Layer 4 of a small transformer language model trained on English Wikipedia (16 layers, counted from 0, width 128). Numbers have three digits each and are written without spaces.
A neuron adds its activation times its output weights to the MLP's output. To switch it off is to set its activation to zero at one token and run the rest of the model.
A neuron's activation on a vector x is GELU(weights . x), where the dot is the dot product.

Input weights of the MLP neurons that the questions are about. A number n stands for (n - 500) times 0.0011.
n45: 549586526415422497596695562494479308484571509640542543578386419655510448395604593599583333466407471550625409519552677420497583472453366503484402409283581431431421491393556348549585594642389575433545526497466589576639152376507494484479604488644662381388559478444506619497509547489414561189598358567367552413553473690682578806552740543438537358345438469583365493476396538400426289561494
n111: 683532478371514613456391435372623628533476559475475579576321430611726490602517457674634632369318712413638522534671438421610394252503376442534581954523517594510480490223424633426406414497454176212525373497527283573579528489456632623629699507566497567539424386434490413381424591523432550539621415597721596462332557673677443412429344363400541577503531486466429500490543469601404480507718
n158: 456332515592630584384340602327593666203427705550522441500364625476536454687426507625410476507534569489437599458510770458525331465259126438332528622608437677702617459428482545462392461517518380493435424513569450600500475656545569744461462342437341610507504532539679281446412561670573383726376483579690476451407627555664660478555519462700532537424409804695417564678490516271445517414620
n179: 383494530547544250589362484509564562444326390459567512593345506573251343503378452468445432625369546390487574580639432443469300488378500461661595556242540462387709419540388489619588522578703519488436462548451450562534562293586416491483485472609372515353333497672649391203431443629558491511486636500623749373477331556548506640586732509565423479652500573569625573459550545447465464643359
n188: 636580455540448490305507451503494456376526481480513500569214620551490491346581436660638412612362305351683401415455422626222560529572506647353426515625614513658353614301661621478421441567680648442403477584465422517295733380517491443543500405615523324571421572247490589497642341522406407429270607487517536555587443387551582510526633526458572503417704478232419708410525355627419422542625
n196: 409373624566363428293525555594363774494543617411422546447426522392554386571458446385377595474542562524595491506460599559386527497600588673500574533478575565609358531417403524460503401633559506443578673492520597666572377865509481565709329512573663560359546664553409409524405503530362611397438500525411549555605517420449542369589583625355718523341480580629497494503417539503602439534382
n202: 677627518422337610379420403608620513576514487402482438480469500689489632528503532419443513330603310451431205286699675411645475729462490377555588183599521535490621389402497405402417611540546569436390620525416437413610448523449568440508490528521391685618281673507463538402630710337483402615497507614412477507926476649352507436398348376503472353286616419649578577523272546555818484483432
n272: 575596535513405295583488547592366555614569625503578541425531570628520471398596540484537625419473539596444523375359422367469440418422657706664426540407544424419459503451321538631463525573440388428323523528593550303591643481571445338528437439567399486494459466615579654627503587403423454398371655560568491433521500600581608477623353395383533497427464623463552246458697599579549519557336
n365: 452565500623448685325484491586494522426596500391522372529412485452632423553500431698463488350362699352368506570590329539515513736377500442412371538406537438731479631473549523275430491542566503494547484422303488584652457564571557553544512357380569339547374328312658565441403469476452479286534442464503616518406467241539648560566625603494719678549627500547693286570553524379611529515557
n417: 475606482680416423618404480574478470422586539654469477422537406520569478493506451370567345432565563571266598466503520379493362537436428581423295545378426483422595205427530404583666514585517632384431569395276137365523585653242311631533381426595371510590404507697263805514442558352413510257528423624363534436479395629389549535692663470419433497608607540355507450654455552494510693437650
n443: 616645483506373302574493322424602463557328309361582434497591488429842565659643435357496482510305618529497404408432557439325539600573488593431338433648355497474515605534484430562295389420542503420708585555593500483462481651581574571630376345611622577376537468513528589510378522400475577384406406559271535560594528614491506458541559695294680466637456478367694551573606342560320576472720
n453: 600555287440519554358358417506635451477497418571464453479514335634595562585652582673472579494555435301738381519568490617490412484410537540348678511616519612474447562731526614572385264559562414467546510506519625379696426210422574357686394411372297376523554379513519455681298477572396528394553576587445457500659444416444629467644609503449497398500478328613500699436576447506760667326507
n467: 479567669460367358405584480547394632451716557534678388455603643432558652622583544562507611384475543640706296487445477433606510651557293389417562593528648600540717667532201567646627320561564500522626378494451513580701430460331478399701500417450510490589497407333396290557532369642670254435491408561399419388416484441458590480425752444441477583491464529423222416689563544528421478341359
n471: 481577539494302316542413509509586569570407474506581455535382447530569685379485484791655325579529393411548570603266561397430375524274550525518652792465394393509601479360479581485540466615488387514765556628452477372521271416516429280560604351439509408462381457427426509528602368322506536514441621405537578576526538533500406525542540440667561468589398673325479681552488419402447512601525
n482: 275597577530462563507252681386473279510472548429219550613412576611357464659491611589563573627375686407533642677253427407411549487471355474547478305455497443730438595329538465351424522500623437385682412480615585750553570447386544403304509364313463389503640440475515656461521490539569491583538447445355504525396571489558595542413371380664317518381484472651522436578446402353412506506493
n508: 527496539606307431624535620471517678515665364407605290528419591610399476403531369534536608478301530438534288507468609430555541734511546561543428504427384401595493557689463624504556398634500358311433597586770444301374504322682439641516468340511285056568469482449525610422370249443396500521433489656037447587570542596567458526711716388573504535568251382601378500531559448514477552329696

Output weights of the MLP neurons that the questions are about. A number n stands for (n - 500) times 0.0009.
n45: 463500419369269491637506332404593557537636514538635448614300378497475522407426462530323685385559552666557544472503585621443409547413625441596563602568549465514603684568517728694508491562253596480387582475570555418399451665329469503497370460461440685486408349497369388286591506437372549636503470455483385483545446519574483334447538432509545640526345652553547559425506614325586472429512
n111: 495489770495463480506491533558484647374603487618422617571388503396462569393435454549500469400477419418607509508586469299497415515538624457546583645537577463428432589339441528432562521492644274407562424433608464554576553208584380543580676455561666542387411488546661477636444597488698255632540453517592548442402555413396459364488461571591522523573434482368357662458474483540478354560654
n158: 394622530457632548556438618407650563232425670395520365592449552435428564292561617451503568497376639458577476606580620568388731689447479417504661450448357442564366233503740594592680695457607528554246602568515372664443526547313714463507433453654542485530445595290431702397593349678624547430346493670517262510335482363525342380333396365438432493466469602558562566536545377656305550344585
n179: 407403237562594561574637425483460402417370369645346190586429598510476376669298428475638345270680472574675489493322425380435444137635485655624777562402637418308586460576615571360490447699407664383556445491578465693461540461565349531660763477460573641552568559274511559540547430535493541548446448515715554640562616510672589483355618665611429671390399386489389534546478464635374490272468
n188: 494477627421564467634415454599542479633500494553488441572586469418437562509431482421489538452518657404362542517753584524448556226445350479482594312527229557488392552366124556425629494587506549419293463780461518635539523533503338465566677541534460561620618463464436466528362368347525500532656674579378470335549600466519471488674425396506686497598506602379566416449557273546627413564455
n196: 470500473450598483309545632549590521449416445561534571526548514451540464627460545724399520587413551308556590624480524575510557573599479696436534367619733670456531430580833508632559511527586493582569429629519490541244302589520444459219402554394603463308347511184538300241526399496461424336262265412640549344453382715478483493647446430517461563623314309544618427695698648372470637367592
n202: 514532425574610672492482396388537533615764677688561486611471507432618463444534500581486489445277740201381478669372554457672210523504448721500457486633459445447420802460600632604303435329527359421584320527441646580676565583490262516663546489247399450691533511387368579408493511492486722656333530552672412617388675361355517472426477626591548511550666446535219654670343385400329423493363
n272: 506477573484551517376531628409544381153385513475355427453596442563535739474465446456357338551344553517425440435618450765426591539531503551421632477439617507316480374598743463339513549494569575413482344629540385594387506689538584698500335585517445210595558434382622497651629520758600702392554500326434399418516612481680403471432373652581270524520418607436308506728476575560398477238643
n365: 577510527426339490485553503610422440511477708378694459465575504546579448397373402903467445524584442464595538416443338561710367522475546605712551450553523469344420717420266405314619394427504557283363639668406398566722558370384237433367507587415365784578538475566504482490591635639619584386559457363753514425377570513460490355440417637438444726599532379675410330500361394536541497581267
n417: 533493673548469577732384548439468457597559489613350462472602531460463264692528485329370425619411742441598661326313523560522643318590422531480564397403616542796534659419720265460493488522496535454364457281512613649462565576577390352436455818273539492549542673243961544410579406678418302671511571356492350564415671194576287466194486445504460449477419488423281426638634523438616359453655
n443: 472327430601490448405309519479424351599640564491401462458359414503509701516582441490518663330723487614546461579567506561613419417523450536580663610421504500621572467510828457323568418350549490694415470581426436711497445558491528413446500527573343531402395433461572339430491516546436473590536547563644386471312537282855484506467440616685500212461523852407396528465448553294567645510304
n453: 485639635385563462561411390541477494533462456480512475486552456476530553446317503440479257541563629754408562636610519500611516355427414317538668656573482484457450569371292620542488622419510510463356404531524399534558459509422614681490659657478417383427450465635285665497559286213430224559503648570506657708719497619408407570579359434378556503645487579348522533633328529391375545516534
n467: 388246248464376665681434399420395441673436532547574443503517483404536542543317493517381473449393628465483726652603514598592493406476625448476480470642419342547623320476433736621451514441585462381175542568600500524419333473461546826568540550448378613460579465599528535298352437448462554256422750566790521323388503503321526593694519642497552590527694377450589569235558507571433636438493
n471: 510561726403554466710466567503469483694515516404359694444556422469529581735518621490399546450254427345602356432523430434535483698459354399224697484480718654611530378615623595542506591307395544454409517425496585547602572460548580525458448619251377536741483538520328230459528369536484623512196452456513376444593506422402526464493485626383538656441500429373466332532369551487588351788652
n482: 220478292635444411630543659366783474565514506328704494410445559466606217582271513470334506644500384721666487610459523580378507514507434556673494522460603409315409444609556272668599541544461424526531352536436516506532488545413581573476529452493660420468572393539401675512558455588615617488568503533401359494660369485237381525513545513529713437432546559308337393576611420441538519431677
n508: 504496383535480392422613431425571249571561638614363755740480431553489634496024496508639418592725500504394675608625432319680463428643614689675531654399276472406265440617212679439515500695341504520179607554509555281618601417496492774459433425577529423477568496568258244332590469366841345657524574427594532321496524504680236741520302554448394569409480623492352627305524512466520542500346

Each question names a token from some text and the token that comes next. It shows the vector x that enters the MLP there. A number n stands for (n - 500) times 0.0099.

Then comes g, the gradient of the next token's log-probability with respect to the MLP's output, scaled to length 1. A neuron's effect is roughly proportional to its activation times (output weights . g). A number n stands for (n - 500) times 0.00077.

" r", then "ate"
x: 326600432632517541658569452479405188314683563688587315477426600273517520454669401448651401437448542450601353475437561683603514471444397752601695256527529582516571579445725705608573567388532436491445409350551413486318460633577541417328444708567475408470240459443507347512531623611506489476635632508486635417709449275463440337508302570676593494579444549456450475293667550430397590391613
g: 517772342501556515492386490484579384608332578297335636617404594593463388579543484380462521437340672389339622801473517500372709520475392460431375430612644528569611500385553494621562327473562353476351442472457457541546398680474367472829615495378530754579471359434540464507570303720532495515673582481354587478477591557502424391598472577495571548235444708343243271566500575599673607408363
Which neuron, switched off, lowers the next token's probability most? n188

" song", then "s"
x: 335615446580554551749544513574485432475515685644572355370442659235505474405620464412657493417462638552584531444434525441644511464486618699459648387580714523480508510528759621576640584493509448397361437369525497310493379611620545316414393754472455437484326431442385359425519715633430657460702623472440615516650259322382341266275308660643454521706409499438467434231597528410377613412539
g: 714419400392634603506512560581493614615519652375382463460703755652499337429704578594483592421474709374410459623464506465650527470407468487555353682422399465599348520575495472617702420461421581518310433503644291127457680680362676492509436496406633308498528493467385580520306400441523529405574450267453555458581348450544423480453727657471586355316445378639655355509417757509474553549351
Which neuron, switched off, raises the next token's probability most? n272

"ment", then " since "
x: 390583404616492452703573517564400373511624572572597377496507549290584442438635444440665437437466632491540483470365533507621577484503417732426653265577585415478634629472816587668624566404569491463426391427486543476391446677642432392374391543540418539503231368413483314455518683628475493526739706601404643476666406346490413447396250612513548368604443525272569425234515573471334616415512
g: 293296311284439679677391485561287311376410548495583439412494413507582472643526421441669684401489666400605662502702583327437526338624439269479476359526415589538431524433503532638535691518646306443332591610363689601522525530467396365623664533631706750337683534539551487526707576569339347443692451560510486703349464375533411428493362477630461622336442609438396534400585409573555528518451
Which neuron, switched off, lowers the next token's probability most? n443

" te", then "as"
x: 337562358513615600713614439503434380401523631687474357323379507328444410381597424460631590441511591588656487549462498705630479419417536679485680383567657452529531577536746699616640587407549412470526420421527394432520370579558471424354402737494523505422300452523507328474503539644526594491849671588491635473647435349580444190226309444557342359783383425441452391304690525365326621452562
g: 485675610521331478512467391522517532418471549482533178411670706623520432468409474395742421497411406526614406590631471543557565346415239405808533616383718565696476588521535445532568712491715560448502442471521657391606391566352567544466631479618424241405423335370516449323473554358496706533417627570611547535541565655355596660576570679412511305393516413526488236479308319590321501468431
Which neuron, switched off, lowers the next token's probability most? n453

"um", then "ic"
x: 384606438568565498677556485623520388465661455549560377407439545311444395438568507409670508375510731430575494463442616564542541478452372585442606324493594445542716545450919699558640485421459397561454448358620589479435405694606501495381451714450511510437263452510530281517498641678519463464757611458471670406679454323420500288363333556565496423747320451409458322116515623351368516497591
g: 405417491474460286629430735385497571495518489565355332420670543633459459578470451571593428730320504468325474672613411723721442302572587608775378466468504508534441442473361479395460627578627289496553400352455422488338470425543427679177613529673459545424716643474614629608511334390437616563537640622572486290601489341524503345421580659287437457510627576512596411276669565535414492355585
Which neuron, switched off, lowers the next token's probability most? n45

"|", then " Mon"
x: 344572425507596500681599472500366335412662621650531397414338562238418496533619432395648480454558541528601557471497598520607498510522337646473659322544548606453633491492796718654659558426522510535482581347474504327538318621568558389337408752561510460485380276524371334414559584550541544452794624506374623432749475337570473472312298455646438512672368583369486381220408542379327575465612
g: 450705321396473485269437282346590603520456566349474368764343736485459353493438391654602627609582570550542499430490429570396542410489726432647493286561547596580372348438312780513517341675482424521501484483481358387592641564539517718293383431505539680372591680484310394518524539406580554297494570672566396622483343389491568547669617476433521613610449677580724467517608500330399386376425
Which neuron, switched off, lowers the next token's probability most? n45

" co", then "il"
x: 328606384547626590667593421478357250403650687593565352545375481173515457449680434512644583479477607467659369465414446664615638434382419716455675286616560436546564600477711676589548588393565470541516433422501334353386319600553501464283458532561500445457255449425421363457543663567537471549848670441529598446716486335518531373407310440704641487643372521406503424307600484393370618459569
g: 481499530408363539308391573569620625320578381364551503615326529378393497354411664605602448493605732571416440136485537662513238259555670597471375520534439480251522737448368418525402476428644747586458377472644310658421456476602340718384415372423572585581552445447533476490592596581561409576366452538668561537472524482445478566728394540373389595528437521640665769427589597455436504427673
Which neuron, switched off, lowers the next token's probability most? n365

" are", then " also"
x: 286621491636506524646595519538483252422704504619540360405315600252400586488624464431656492407558599315571567423455504590702629491526401659600632365509423527536611592484801727551557447474464597460490503326425516443538331618552506361405445606521481501508129340493455337458546675635446538442732607290452598408631386326512371481412286575712512534749370550411484445324568577465341599432547
g: 545361668284579481352392428355641402500437285663510550462702552620547364575541383554606486575520752570485624432677422521449649478699619346627438413364279672358456665621339689608447199592593528500436627437467496548563512498650641473530455486490611492678412321447553628628443569607423519412390581629488586532493283468691385481486560394324561403467606342576324503505284455399480331240664
Which neuron, switched off, raises the next token's probability most? n471

"ish", then " between the"
x: 340654467600570416707584476555391347567594528591626498384445578243489559446592351455665481458493598401529488495384534534640622540543420680574626344579646516453565483438884736595621536369549493352477448405453506387468477658592579356372357577487460489461284430553633295461507737659391504464679627326371557407709536314479454447437305501644509370695299546288553433182574538462383554409496
g: 559620399526623538556597643380722509334598457465377288434667417332358388392426405534671676574343563326555479511583436436435501506567433528432326316632426616326480681680516541524598234455414417453386322571411587459375766446613427709566553688352855341557537650453583545505417425537353311544444567471488372533541360336515568488523547426641508566514642464807653495515615383452464645412461
Which neuron, switched off, raises the next token's probability most? n202

" ", then "81"
x: 347557475560595408733604490565504244340671401635605454438403611291521542476657483470684477603594625462605372465412485631651524452505419695516659358562489592535599604488758603550579554472550510370409416253657477431435433562586501473365416668576535304307304415457373344466566632653416583439741609434380593493716439336406439372310337502668510520713315474376465391153504580422365639426580
g: 490532388485594474603564302548712745544390338649511304316510669722615676703545518530399732415455577493544558432499409447366672493509386262382556272436753489534527494438439532341531635476722535401365570535457692406574198432518560425616560505563623421570526539439572386422477495575437516530464523574401394591559292424696441469678479526447464427307391696537332236575396431523750427415509
Which neuron, switched off, raises the next token's probability most? n508

"st", then "ands"
x: 333632443501594378732627502565347436427575526595509445386433583427464431487708438447685465436518564438634552429383520498635580479550389731511663299476543439479569580504786721726595463476545445361407375345633443363384532657568543339407483555535472538400240320485524351530566624591491525482755581216467605485749460348478519423421267517540466515620411518301483629242571585585342480416549
g: 584413691618248583513374480505244678504667629661569505318595399777721408263615486523413475627534608333319529560459676517499466296659371501479687597359619463589270407621562547491458397366385587458498624545518417458587396598600567458419365506542293333499363421586417550490612625506296487570485492490607735533600539597404558458498638550549423320479428605378331482637433469441489431267754
Which neuron, switched off, lowers the next token's probability most? n272

" spe", then "ak"
x: 347642479539495499705630444511435415422505596647528305485405569316448532403703336453677619507471683399739519555492349698654523294493344622558630329648523422520525559460737690568570643530536306494524387501456429483450439603538582405338368689562465606429353449340385332468585625581440575511819569475526568460649458344567356347384258538614524456639312461396395488251535661549259607426588
g: 385656570220663356390403267560452431505385656620501669521289747560642588575479479680673392436518408418637473525608575323467367489293499371363550563432585510491808547422568478472555551432580379436448389517263472620666445674503634435749436424535477508346504288512453365721383465376567659464478450644545611244567545611449318471588447269511435426533462577531442626586571397598660582464620
Which neuron, switched off, lowers the next token's probability most? n111

"ak", then "ers"
x: 332634405554610375693648474589460342483657507577585452425396609312548589509724406413692606446521547392643551441436553591551592523540345627591568391544606511478647535390840693613535572363513436429370460383594520418437411663570542335351358676546570572335295504501421348549558563626405579463672620407394571341707420344471369411478256594552497385630221502338539465164472625468424599432540
g: 385426473579434452400445684496359474476604415559676432552493546548415266338477531272649381460300310488428429520305459747395472321435350456361604824525312581736643429799306597546471506492476489754343392453522517584666601359504741542623337393496595688507536538596503415378569400559557475606540708582443529614641552539476571369596588439497258398477432548627565492556376662481442417478549
Which neuron, switched off, raises the next token's probability most? n272

" gen", then "us"
x: 334576473623539459686490490562578256417483607605561274444505656317492374472666399520653550389458624501636663386424570567648545431447381675410625378592520610479551521428701682554610473388461367370488406439505504485432388576581498551365363743457462591464222427522612388448627595672482629492672742371540684287648480350411386375448247456611565530640426504392503465139689507533285639434543
g: 451455564485481378501451494479606506472390637518531404623623564379432565427587695633651543372536563650551401481343460568483527305521425655400401690376268511476418671579527549428324795562690498436302597593542514507186452520555528588375574488518576564710454653439364510315670590323484422509246376656665293285465304396570546377562589520585296615659645331547639478534620383479681462468340
Which neuron, switched off, lowers the next token's probability most? n158

")", then " is"
x: 348528478498493587762608527487430297395656495630655403417426635349446474477570374486710428396593655490575418498474555601607568464516440682593573349529536508459691554414779677617619535462565475489436464281600548444477435630658399401351399588454447475465203441472466300429401686671517594457767567461406609427610478339544473431384319593548525587721319493423436395111553536471289456383533
g: 558429410388339410496265640430598661412548715666486323523678409543373500543439566541804493652654717378731551509553438372445418557449499403589363598425300436478368416514420653556564291735333374489563333590461535210524590512403435427534436450575502533354638484438513504486365384308624399310636541616437802476683491346655489476489654378560624575447687495484649618517431505431439580395558
Which neuron, switched off, lowers the next token's probability most? n508

"ers", then ")."
x: 340605508579486426699664514485381345524672397642607389529401592309546485496764381382660535439469621364679530484495458565600555421516364659538589298583561501501635639466818729598581529390547522354388444448454450521398444619599362345348412668591416495518258470450400250555544664632404599508696537396480614424679398331500428428405287622549541485661359587394423504172519614457329503435561
g: 454308664526608494671484209583535665357481355567519465592594394578451598395234627566605398502403406630437235335547559409759496610519360709568611282424634548615599470510546380338519447560420499462358504541494438461361688778452554381514346481464436708304504451347477596291628368450491528662763678352502549510293445534411612534551357546592668540474368461578520591518589555437531634380548
Which neuron, switched off, lowers the next token's probability most? n188

"ast", then " grow"
x: 317647354560534511665553420630468293559636667546554539487401621344524496534633407392675427431451612408618369466413553524629556546501463642548660328568543495408531462535757667797554673321578479478368474394507506391381432721616501461396493705548513576402152421513469366483458668604553521482732560374395530461759430334448495453408251521632525317669349478362588447240501544474413444371532
g: 525663434477296464454405364458452491508524688353551552704557767516542626688601584440125425440480539299419526624570534536428449477448535471541373550390463297649354373265691496507564406466509684452682503592499391628485494494556355375645403438529392463453412474762607370544731659188443414528570441553625519499516485398394671610633361433516562719473594469542365669299614372551385661512443
Which neuron, switched off, lowers the next token's probability most? n202

"w", then "a"
x: 362545570552549499658617448634400522350604585600550427391419476280475510561632384386652515445517585543567503448471543647544535383505406691510644281438615454503682558492810785609576610444542528541372444331574530477441467631562498371367509564522561507388294432445492226488470647689428494462729534370442582391737450313466415298318317679721635409584289514393532416189555656425399474469642
g: 563369412408493364461493427594484572410379548707500210459783411243398556405336506485590667615372363519506654607697620548611468415324553485619599492557524525493502537297436617520595692360582601321620507599407797473699400275506743579446540444461482424341543425426531564395545341561478581236479319474608493453616619432373590578668614588395437367363495362522559433462679604502446506395739
Which neuron, switched off, lowers the next token's probability most? n196

" f", then "ast"
x: 289502366566577492680614444605414297428569603519578346503414525223574422480628474537673558496544649438608233426455557708606497474467471709567573331617551518472579562463750714668563617378560474527405405305559381385406340655539491447383519613542477432421195337393406339430556653668517551452813601381507575494706487330460452458393286554723510405681412595386526452401620573426347587429549
g: 535675762613608545374627438288651571593504484547536362215640377633329357297438449487575669377426398739620421588449529497400648401480376404443569275584716637537517632505452453650469524531553408464595497437426475599647462568480662302276541388475599497347614157589584563554709557421429430388462525561500361443359565540528651693517616415643613305584550443548451282477495377494450325539565
Which neuron, switched off, lowers the next token's probability most? n508

"m", then " for"
x: 335670401573590474727600498635425420419595554559541396416430587365514493539644473414682449303561575539585394485456518567565493464504468684438600347561512481465699672492845568678606582492542426484395374332674437437407438644609480419434457592484501474455160381433458328548423588636505573439764638301466619410676405340482513463403274524521619397675286614356488486131534563412358589454589
g: 436549442455346491582458487381348443528464320451495441557497508568459535598441463574518583678539480361743502447587585642467511584506571440527516501470363307532708539358342337442534383302345498463301669513365653512620596502463294564383397401597289483666612645514669551694436712535194659426622542628395411548138647614531510549487486605409527721513528667581420468497667373675621593243345
Which neuron, switched off, lowers the next token's probability most? n196

" d", then "ail"
x: 304539444500594499703518494484417254357569602630561388419355563308431374525742411579636453520574582368561400468392617598626505557401458748571666293511544512506517572477744659496603521371472445410490434296565474446354425647551603448339531823478500440373224364428518372542565634671473514530754681390442626498695420321427490433418313605634420457640402539357518450322684621461354471427658
g: 532641141442202374535404572481574488413427508374588291676278528371466496401470566695627368476668517420584427459563247683428318438467620561539736513572489412396694394397489546591611800456655482484528511523574480534491514659319518484633565425698538722510795610531434371340539454521619407547573525359445358569533320489439525344494407499673583654355419419562546499336444622572560529409484
Which neuron, switched off, lowers the next token's probability most? n482

" having", then " a"
x: 330605446594535529670563512552399387445665489692643408423404546354537632436654427541649456461651609353595677427486578616603591566547437663512759326546446498482498545443749679483587576416448432382514451325519441544477370598542570337353401626550409490490219273410502367450517779590484554467769761360490634436636444268498431381280271516665538464625401561385437435263463503489454453444525
g: 436744583603437646502482165576482591407482614533589516601370722593489591446507605457562372526444229425554486461417683495392584576730440635618718339330546494500640584375621589450711531279680464545281438610656486478614255537570609678601388601602508614609484354477472348461343529639640540634286650351438443400412441309482522352483530414369401409376493497481411355366428539609528316540522
Which neuron, switched off, lowers the next token's probability most? n471